Layer 5 of a small transformer language model trained on English Wikipedia (16 layers, counted from 0, width 128). Numbers have three digits each and are written without spaces.
A neuron's activation on a vector x is SiLU(weights . x), where the dot is the dot product.

Input weights of the MLP neurons that the questions are about. A number n stands for (n - 500) times 0.0013.
n55: 602478537574580679558407540666316664522471511377392579504420548559241607606576525534399493315464445645514338613612624345753128415608418666478474405670514559555436702543474540388526413602458369646546542511571514439604616481362808457523579789364365481541515421389292849638316504629280577377556441607479185383368474631685551677689568360508563634647470431384456404407519565632466472295597
n105: 359460351395417338486592511466558583226641391464379530447478507478518511373342507559666622375564383331482469327679514514511581453437514603575674663504204189504626369337387485511493466563531556500451652493831354638418343523396334313161615656395370782441287646466489612633439564571710479453559482458521601518602551308449515522468684519410752436678594493615413423434493572460511746553736
n131: 447667336391310402679485395519473508406278629388600496710594584401446209386522559399658656374630374489694606500537629354338436363411364378437368421473496668489701489581451420574413364356569409398500778701496619708571405715376638366465399461660728504465679876666577549478377511492709453673598603397221633564732515341527568569496551433504363489537342382329413683327360343602403437470485
n166: 558555430598328451723463464692526362584453427356277425578406467661614581376703532242474665415522470453669386551522624609308519496395493256407283500692521470426557445217808485466482553647705482478461297429735540335594630531153538543425706372711410463359473507343333613562514432398581475384507640504677314324324533317356452518380485458436618533536283420609504367470522666463462599310540
n225: 591685401353598884393504558414427261529702616632599637475471735544302445660583400548689609272860467529493379413518408479511389580474436449457597649625542412292577485465562646429569455623619507355514546637616500685350455588537428371519507672219552563182420614508390590572712450372409490388497434625419583427526391641511529354687338827552427561343405411329551529379441561573548391404500
n250: 455548743515399629595437356610476215369497383575430694493589549694378437479452575239380727563473650684412563593616383706554558451623691465544549503402387361319520497441334462606476624386666497517520449320473405622473649678493554574447451518618401546300670490478325599445568480286253298524467629673564475683427427614821383385572414361625556422470331565486607479538592531390649547507483
n282: 148544332562481428511640554324489280359410464500706727496468581602562305533723300585341643427518430500471441399518352343564396247585521529636474344548308595639521471594890431511572455493546416522511675440553342731428542672671440609754400466624478545578294689549437424730435496538532514619584350231546327544449565580471398599709429338436471626436447586556438661677627461616384447493579
n308: 706455481536253570677405392473413653451373369485276377599400394515602485406500570607561539458272704359341524474585336525336429251492482356471565283500662591508649556399620432446321643342366370414442716536438463607662417339469730436577250365678611350408488507716603403596589449461496594158475670566500768601459421657485571443247593628508534411570727511527433349496696407151346496434393
n312: 526412378401142458482358445534522296394551614515485425522507411330403545478529609323508324336377385504565520566496479582521153533662622493355587426701660619307393518496382556583496492284443585489246496333486547341453681337587642472777643420382206647515508631485687602737343507489625652558674507577450576662696434415500308611438527576530366325431450507402412433676436576415292153511518
n340: 496567504551422471326488469553468718437437555387664270723410265587432720488531310314367585277697345441426657508441435508538404603419423333438439417723534484389690666508433524536417488650458226535366450595761613357562398604677652343358621520488423658536562450595440383652652519520408508531538405356274525705686464421691678448688382578252611862693636489714716373320528146374375351426465
n356: 656469971530486626575609390550514395410524365456409411524476570284738458382572401472486298412486679531538649576589517377419592615454436766544514483398670539483711510329451580436583332407630319347429416594497483480206487620649583485571571422378415632496402374660535431507428548568510720469437441428476374431678521334686538566641403550604490586395392632582507339363642589365422652490254
n388: 437375371310483507451436543469576452480319691458554412722539507596637724375334597554456562540351510751432532576539452456506521593476407750299473490580484676493621487634474507480411700690688424490548507516663536471542376645544473504578848456388567645547576506259580536555526461333573566611747610668369524675692625586427490546369394442677570643439466484615470334577490366566574510565377
n422: 484488346500578451566389465306532434594410175647480500255271409476567409465461619472592713322485555713434416359628142451470317567476393631550452524571504710701598492416425630476633609621285451555386459538351600788585481508560313538734564581265544645556516454549277161702566500528602459718470524459511366582622751347698241772593557374577468353419512366364613433623436477684255706546488
n486: 325650709522670378440347460349520457476387325492570463579556492594393381545371516359525607516612323464516684318508121563326565238621409660436438317356508500549673357614533480687415902626441535439299734520571448460584457585512255775542475479571384592235607884449405415367625416525480219355496521763366428765496333683619545418532542546395566420336593485608391402195538468488391275224380
n495: 318460350293412378571594524558727500428890508408545372622344569362467422633488480343545629357460435336711543528548535531284372557368618647476645544512434431236344654357775675583609795908290496359292394414712456571580380288475353691737653305208578703278517615648570520456552745483422446488368300353567584484317561423467387415628508663529431708532647508405500414602446448654521418627619
n517: 477593520434265496691630361776781378353341461504516572405373681601347429430723389468682558512637582615646487152277557646602541523532508673500365550516597708351496473458574594520287640468406519671402691590576680576477306524452516387340695592588456524354480420455457793546627614480477657192362535451538568519492414585445329324535243669784253707454427264576597469449325619387620470466645
n532: 488361438533314404557480527496663528192585342306390694606209508620480449299695739765618671355485793393576550508293447455515316297453429363565223554539556508737489426749562364563635349333373620469523545631647420386534493439654544434369599548396461468508472397423680465531427356564631593580578348274804376345430620454414527788577528568360555317546544577619546387774468332620718515390477
n533: 592424328411321736488399500598652712587282488465516520387366552628572742337484488488439448299379532618319680647327651596519361476301620601320402401456649420608415536509720332427540578697243412520581558458515284344437443446451682581492582353512797365451538610438694591642410621607450691745588468562372583508516520639830576392287599529328608768418434281863603532419357217329284415523453
n540: 368526519653437434604500522632602366466586572582359392427582584360413672534455570481742602397596496563311528474597299446544532375500518462322134417348743428341427417484696701411466488822547464331518532635328233437611500619350610512322620438461542342408291559354469549392586408492467507605359751759602676606606515500473466492522629905547234511286437532631684454508531388436380573648752
n542: 503333468466606620641450344522468496375479577624468618588427556434500419640465185575468418454342313583472613771310656332351618525489432599486575409451685577511449458511381577436476640644369628441470321453625514664507255679557431590733554421453521582567302617445327503552590456594622219337621570413527496423262552517362395395306536713478563359445456440307538299394421390702521520692376
n640: 415367671496400680609504592485537500416456622387489466446365399308452343456274341496602337459714481398627456375628439589392656396402443642558640566679340448340529304551629426455570379397486489434733419525532489337478372628511408437268447447451526591417399558253620577507420265611179458134571716600557489681704474268481603671236527435572281398348538371440581612661545577493587339384609
n684: 597530526603457604511417530550522407530626243559326253540445515381496387537655460473553696666445267331397456270430742665489689444458533639496416638496521752507457489644556399580530546527507651805518430367529537522317786512397604620519504378504500698205414515457500537485662361639579389367557339651500747619489429578376392732622539554561688504646647444770489369440370235411324272379342
n703: 484343658238588517441598500612657496552400384555606208516580894335228516424436666389533606561370516580651673688627660558324360646443379256457319388439767541407675387595568403368468326591585422484707496426598500622468442610500563543607196380550607508451563571466700460472722524309376566715643528575383575572326416279699709492225525467558221635445467763323672395638570325383376613646421
n753: 603508517346702397662266480211579638340525352419437618697161442620467371772565411297887361796698367341598411521451700421532469442580500250310606479375722421446504417566690562736590360491480444591800638496263528472374381517462599403606589691266479572261496492530563664296435589752448508525441716633636594525550467405634323446602427389513330427638216441356570671567399459508479604241431
n778: 515496365685705528322601664615763532485603381568629516481435139461345290500667398571371670519455356481568401443412500456186553585594511527307520277519500368306641454644566682354672279504704649811713424742773492620576555415716392413536567472357610677410556564552262405576454538432682507420637597616806492596589612320317442535691655448433558500451348555528573469523406527458476429458614
n780: 496626647422339530396376803726504696496382516620281625544520294475405582529294524388658382438504599508649544541532468496571354402421452348132487451693590410352177516465659328563601609638402520744377577299429697324296684427309758360663563487643571462492547372436653451742560664517307500419802533432192521476439688305479419545524420551340689601484458376563269258327675395577483619300360
n806: 523513644653521483614571483640510601666871543569483429526474591630376614473625536568473590584438524451559278735605474391455468366660539698585554513490458309554616300450443530497483493455606375560429256339397425318484516182503445389326473500431500428693601536639325563559424474435407656441433567490761576663346473613510500500718400435630383595614552396473387497342633717527606455513628
n826: 518420526422302250478485453530375435482475391298318676286551349364533452620518590530742486478504400543414386562511567440507369485716702375507395438607405378290585266578493493661245380410458451515436707645610637386543317358306504300647549380700448448704638486477581576442532600579408665670451669553507262295463262445589431533569598462602360590389302362493642198496448652438208521507414
n903: 762410376440734465353606363573151449578735339581250389617389424583432561399567445580572647693617428456128629619400594478391156553412478451445527205496565523620482567644594492454537481450385612388540547507507581731471482618519667680419466535585294343534347610727504203578408518469312504637439590562500504395331485541318470560463330326365466563452617316534444591534385404481642329346658
n908: 376463402436422702467508638554206672515631425326523684558344534350523534534589393504523349564448390203570415313700511500620278349592526329371538268773760228572543541307421545481485531566283536526507461536558382489548713425347453572083500361485596377504516677484458519385444489574464529682594625492424298429293384582314429428705403566631364396283547443538713538625500348410654533342445
n930: 508310570475625665725508631444375536512411516427465433489500449523657378275304671579504482296431606657687462369342511366643533586710391516355480543269526504598298438554749211496481428524608260853545728481436462610638381427298355321404365420428231472547472672293677654592347530468440481531500653318602255473430341442606182527512508460640355488355435423873357567362488439562520692481435
n963: 603608690408594567779732590611548460320684410525360491462709452634387408435734593425293350326470235602487551521496303537467573405535638761652390388335765722535725219495768491509676473340579367608383450450492398534856529758588406491646571367638808372355676559554373517619572589393863248688434335487504201478396461405557336691573585273478496687365428467425358422797310653677478508318521

Each question shows a token from some text and the vector x that enters the MLP there. A number n stands for (n - 500) times 0.018.

"-": 567643493491506341511604398501402348550449535468450312553544598582471711405468599410447300508421531407583350539463545591657665273509534603600332419479349412456460572542574481578414388514426517593653571529421696462510438364468460518496482517604496512374443482525319387388385524373477415527280365434568332366429600536567461476464492565469569387488539882403374628429443350271464313541373
Which neuron lights up most? n486

".": 489686400279583535481434466482538504547438478516580488415727630605588574454315532586433394485336501322553651369522543613580451320414501515666386461549289486363460514544568567452648441255418492535698505550438659542615444583506507567509555527536535403626436425425564465406549499506544685453383339535410389539431731417472556284603483560564498348427459647470437500447384481287516573578522
Which three neurons fire most, strongest first? n703, n517, n282

"\n": 579664300277611560448450504418510537516537487574575477393627513588627616447333447454368488536451491433552621394494545586632636319483600490667379456484352466347444615638411542511598448401361431507703536569514612476690512482526592549457488584509449368583273446417449426498504586540495570482497251660401374435479655554483507196560542475540421438472491655430427411538461494346475577489488
Which three neurons fire most, strongest first? n533, n55, n908

" Album": 628600443363567427435418457568471526613495559329574517403651413441580619509370372541471246531484528442608526495332542519631696404518426481606577470495354519459367636693412568348639369424454587736606488574359514386516539464512515574601439591503425407508525412575414247557480650500574510393258436522270538546541765577468634419654454483498485421383589588434353657418447672513419440431408
Which neuron fires most, and how strongly? n780, at about 2.6

"|": 500595328375664459551546547442467516587461602351559443496593497467657639490413441370425246462445419435606487476403546572579529417447387262631347484511371430449513567684366508552591489461365517471570432513382549453542506515467424626541544493455498422746331411340394482470483573468627588400337308655456375421500646441561577470563562540547482408565357557268361696552350573340529566465564
Which three neurons fire most, strongest first? n753, n55, n908

" Pe": 531574439370592501480596482433625556675494642488711440516614469559510452563553497592365331442537423404707463531437534529609692405393445409455472376387294509515441595583489638432526440497502534549754353696495691388563541575496449636516400649387346472515398212549570229331428529522484546364403417424534511577511546466593527421474459509469356344464573744459387752420526614520384468545530
Which three neurons fire most, strongest first? n778, n640, n753

"ak": 567535592384623343443467283452508492650291560351628473604607513500495715458504463429570243391465624443565485543499371522658553396396656532513481377363308432481324611555511420457482357529328565483521505590486588417537485421524299548549450635506542549534388502657434447308525550530473460435368301574316438493496743559466672559585510668627522532448674604549447497477483750503408451549342
Which neuron lights up most? n486

"iber": 531504475316622331388451378503440605644528659415682495420713515504416556344475504699412262342555551702665425482253530499424649449538549425657452531555507730428416489603400532476461365529611660524616534521427658304621656442510407460446551590449347491502456431589443403425474533454429617533364378419505498608419564626550598590626572624543387345497559721573523636390403554502466435545587
Which three neurons fire most, strongest first? n806, n930, n312

"and": 508644494318499659460524385474402537521484521492539476403573549465603647576368569458446235353503754510516542621541453521488794335414359445592496560420353630534328547540550639389419596516336428532570390624427605449576635480603299378500541407658434531560559540510581531217476483375655537546293305446533420567541557477504626416482542639642541388466626655528447594521329607437523451570426
Which neuron fires most, and how strongly? n356, at about 2.1

" rem": 670587455387378359598578524482642517608533833535602522438658691394475653474380538407355291471428396587451438423441621593645601308302481324427524633527161480570519553494422485516496470350422513626639459660292667555524498630564574589439576454523383456439501416547436499409530387532641530595442530637430524405348530550525541387595470551649481358552528594500350527512476615451594493622439
Which three neurons fire most, strongest first? n131, n517, n250

"ner": 597572545382599464514539454369479268701447383337595656425556597462632646367455551501510364543354667455611414589502597716670611428496540448627551470623380433500346599627497559414541474459444627446410492674521527444615576448544390595660431561439559475489510395696399404432508567344494725479257354596376548571461442504505491309511547502542501347513501620534503726367565558508545387645485
Which neuron fires most, and how strongly? n250, at about 1.4

" film": 575491466277558384501475436550579513506269580397447673421594467484597698444380505487486143508502478498545547480518562486602622346419444526600465456464318421496356561641527584489503461338383637632489481567182616442586431443488533596690532479546377437587382415520520397363535598413654547446313434530286472454403627588453601571626452389656474379447472477479414711401321652399311544472484
Which neuron lights up most? n826

"ald": 553583534350546393491463485375341405665488454349568419454550476523626644374432583481504341396526618545503521509599653608516655349531471438596396574549326519499343558481583591358580689553361613582466444506444552419618521321495471541660448539577593519551517483658388364514495500299525586493160334579369375612364518503614667355580568482502518374567446669547470638551308680475561255544478
Which neuron fires most, and how strongly? n495, at about 3.4

" ": 575642431435474422426515649426433441680455336344629424482636662486461625525442632508352268427414452402660407434439589579646672519471548422603343386494241492412380621662564503549523556430333416643524424535367525503484501531430549588443431524517466428486366336563405381409509507527578688486508285597425423545425689659417456348515575569494564417513533743416352425522377593334495520444508
Which neuron lights up most? n684

"om": 589548345419559444357481271497418489597688461461737517454599436459532777443533459583441205367450626505586495507385545666629791523565566471439509530496260513476403553425374711515563574466367544490568462645466572414556606288484428515418481428363355543431567306491458502420467487411600519575273641568401369539606463480555577425658575671510447459449599657538415675492395577434458581468404
Which neuron lights up most? n908

" Peter": 510666446371529509570480403493551438572432613364632552430531745409479521333402477615497363590434431535506473568444493565613723269546514334607450456573393488596402646539558528424487447367453503564737531622485687466575531504478469495673405583410493434594443428554412391387539471431593594398344373459346511634525622597430578373668553561529383347549663630499430734323418637479364370650381
Which two neurons fire most, strongest first? n131, n282

" S": 515557455453438406527467538507602579566446598435491525451545647562466431368502531537472191554492457470589358455453495600634722402260485433617431446474200478477332681623400572513439477459434470517939427658472637553602506544521612552450510496462294547580441481606493235416509555408452532415402315512469301566412527560447578433490552596403468466542465647404384574560451738444512509524420
Which neuron lights up most? n640

"ia": 414615358372541384429398409488396325662517633415494528482492649446515532431430558502607472389427534439599530475373444678622452367441589461537504546449290641528506560446645619587568497360404602535725551572339747452564682485573631402610309506356518544534541415672427332488432527463590523464371531470436442400384707711567511397546543594452403418457725588509403619481413638505301466488483
Which neuron lights up most? n422

"as": 482602460542616477488490494347437457693362660407474465475528624557586556407448572531514194389379604404526580495336473578786701436502506547523483466435269444593237544652714543494457474562438554508672454694457585347588476395649529442609449490535593443510329432444406446443557548330604608529239327571431510572361603583441390454495484519445541462437583580520424583593372631443571334406344
Which neuron fires most, and how strongly? n533, at about 2.8

"op": 463530517419758370404458424499414616547505718579528592570616452414490504478518380428438230447383493509636385622288472695629621409395537468516639496432378553480483663700512553479347185409476439516645487596459551432497541436454453423461582660310278497552499605592444429370566549397619546482531415553530470520527487596617466536471691600496453350399516760499445640300369629502528453566482
Which neuron lights up most? n778

" W": 499640472458417475509539366535535526623422487354752419536544580545447606315513606469442393498506477530550341661491529674613708514404596435658498484449257458357424593498571500558461523454319487499820434675510622477618506423402580675508433504432219454441529396532481288386502500461560419446407315461428431562385589451564632425422392621447453445612478606502357651476423682423467529557397
Which neuron lights up most? n166

"mi": 684561526391586320371422431283574625648409737437505545441537691529603809433557612489396267433527471447606498403449577465598752384287449459533413508406200508506449440505580494558496576529361622434538551703443589373523701723385336429431427607575433573492403410530421537439513642450626521379413439609498552551505634524575477398542546505595379432629448682475523505451428571535398522382598
Which three neurons fire most, strongest first? n105, n753, n486

" the": 553598407380547418516217493489514458657456620435428508452694526402535616401409376571545200449480387489492463457513546565615546386429553391552373505540301477373428502593381633500501470472296350551593367685474577529485379488416538471526501415371441412547373341498538529408419435280616509547509241455469483417463721481468509286443492503529450272415618592429451719569404570350482549447458
Which three neurons fire most, strongest first? n312, n908, n640

" |": 506648412360619490470561431423458550547535574378616494557666470522640541464419533393432265486538411433652599393428523555552506413427553397646554503528330439421431640608427403527663454334346472572608441548343549446467582500483461580584452542528502401632354347273484406298445504331571661502404328638369482409460590485483401306608540478517486347537511623228358682498386577426514518480547
Which neuron lights up most? n753

":": 526648558383483495488405541560378394634464581528513358381643578462603605480474331481442336430529476468694566550446489590495629428435476444783471552487391485436364504596485572566564483376452532609696399610468510447507484441470402576580485645434503282470342308446330247473492503549599528410303296398334365557504612467482492411494454584579643535464584709337512754592335515463580465488427
Which neuron fires most, and how strongly? n963, at about 1.5

"vious": 602588486339561326474497365565406437654343520262415551448532501447470615537332385450287418487443573582541568617480461555434592572455566569623498518448167557316419482555456423484529454280300617540547538647407626447469523576419429463541604557590530508525393339594465269397478543360610608532322330539459500540439788532516536531512484382510399342439580593508613715478458547488481572609537
Which neuron lights up most? n422

" Sh": 501484483590561392658510445573614550577350487385619491476620517540573581533422504462486189375495540495541509593459544630620602391399432556535482551442236430499285625496490509531581573385366618576736559674422570467595513505439438719602357565429304563623531413528556300327435444438513493540355312559449373579337608531535653431526422601446362434552595581473363666556487709378497552374362
Which neuron lights up most? n486

"est": 458566470419667313467540341485429516547546554523454488463310512474610684475308481519451390393489550512452528623480582560544506419516558351630499464508162575424397557516475554304576683470380699561502355684357573345515552712512484418470583523545495456535438262379461357436535535492427551654345425382453511307428586464477495501405546632470366382378448758556499708612449645577513438389443
Which neuron lights up most? n903

"akes": 538684548310550374439536422420548462597354654435382490442565434546585653307457440493452340338507525387418441508321471496747678323369537443671406428474279279537412569530428566471478477326499416568738455458433608460616631513527491487586467639394515575714399511525502452349439473617629441556416456478317623470379693582385446584450499516532429372522563592546489663393545482474378575376611
Which neuron lights up most? n105

"====": 627646475482618638376449485397436503619504584490472521443513510530545550330419558427501487470327506435603634332330524565790543367453600595637468475515280614408546605591449537534497536390453598603618505492373681574476452424531412601395514592514511653580306296296494442488569617583627478478415375498453447446424658491469559392444557508532749216423446586392323489497482546311550389478440
Which two neurons fire most, strongest first? n684, n105

";": 559645466386536575410504508426413595490393639430591472508652490606688514527481523506530350455388428501635513484392429611492643399264412405659463490578260594493393547670484459561508553207418536544644560603417518473502538453354502574612466484506470462550323282439455524409481514325573634564331420470358499499490752391415379243610602424523560455439524593338376650561403579394542543527579
Which neuron lights up most? n131

" as": 421559425436485551395412606585417522710402461382478510447585496511565625393384418599527274430424415489607560501457460487664629411399568466676339490534134471477479487540559618572490547353394431472747481570422617341581469380515544474461566570662460488582383204544504402594494499414638581507378332645402496493418633626408539451560593429551351346508555490369473591398387575361644574556621
Which neuron fires most, and how strongly? n826, at about 1.1

"ent": 448609433350667565547552397465532598584472530461600427379568410458601537254473550653443270446566578428497372533420519597460567336543472287494434513536415390488388679492519512300419550386681594525507433395627735385526503385617387396515378469484561427516574405632487391372462458481588714499472422441382547353311673621522527471497601641546379317327467678515513626521650592395505402628472
Which neuron lights up most? n308

" (": 542605427389521355455469537457478441598355529470580461449608611499525579484275492499504243523411450436715509501313512576574572384467528386590431500505332469428407569636530504518663468377323374557638410449412556457632473458412489706502495515478491440502369427452360303452530474541554528492361420521322410483364632610497394369576514442414572333557357567324325721564495468255540483438327
Which neuron lights up most? n753

" Car": 553446518468544426431498404529486368591301535484567466364459641440489621409363417532425288447483558624567510611351405536616795442345505517553484610585337499567332535609596508573499442571395571543727455680340607325492458445455607583597578543477292425596515445632487310371517557392439610524311380598452467468364582546580613406522563487586517431361481706582350646508318742394442558460407
Which three neurons fire most, strongest first? n356, n533, n930

" \"": 510571418424472311602490582502581462656446582508494359275559470510677582502281465459548177414554546566567517523374456548593659430494426405598458457479411469305444540675351613658579454475308509544787364470405516445548459449446586625538489599517406430534324374368399390437485549521633549487272337552396459511502636578538416413602549547549498315512464601368378502514489582297571569510571
Which neuron fires most, and how strongly? n540, at about 2

"s": 506665514440509399583485410473564407695530520421440441499543752480627697354579551600493272379388561355566410573462527637747674470498645466656482433387264290511349592527477552457497648377439637429592420513386650456594609323613657555528475454477465529474339392599418323348468528303497569609342408514322490574422521432488498386464413463454516419644553644517533567624422588522575427562461
Which three neurons fire most, strongest first? n806, n495, n250

" Title": 499545423400634425462440436524602593752559666455610518462584509454526657353373526580399119540431410500587404512389524563658776484508458428606425472496427412431397595679240550544501515328448545769566504513370527493606635511566466600613481572385345440494405491367569394315413565510621509451242455571297480492493625525424568499612553494532374348459579575474378524445467545427500722507383
Which neuron fires most, and how strongly? n930, at about 2

"en": 481594453457563466513538291481468420632396451417489477485449468391601815482342619482546510615498617563583359584528473647662744480472570360667420520485394514570398534595648634522473554485533677541627554718425594369574582471465551363493394419413537403411468375556473529267459303372555605550207443493302401483423569431472507444463643643524393467559553801460532589459420670478524584545395
Which neuron lights up most? n540

"au": 573600474552516542480555362323387290676420520484631599519334659610656690389425568568467348559369655563541554603467502594645615502510502520652479530427341375429424519673525557501486482539434551550513472673466611279657566484578370561541375467633438508500537359585421588380431494258632720486362453563463493555434559582520558454405448471514614421513575654570448665430310599380423359712386
Which neuron lights up most? n533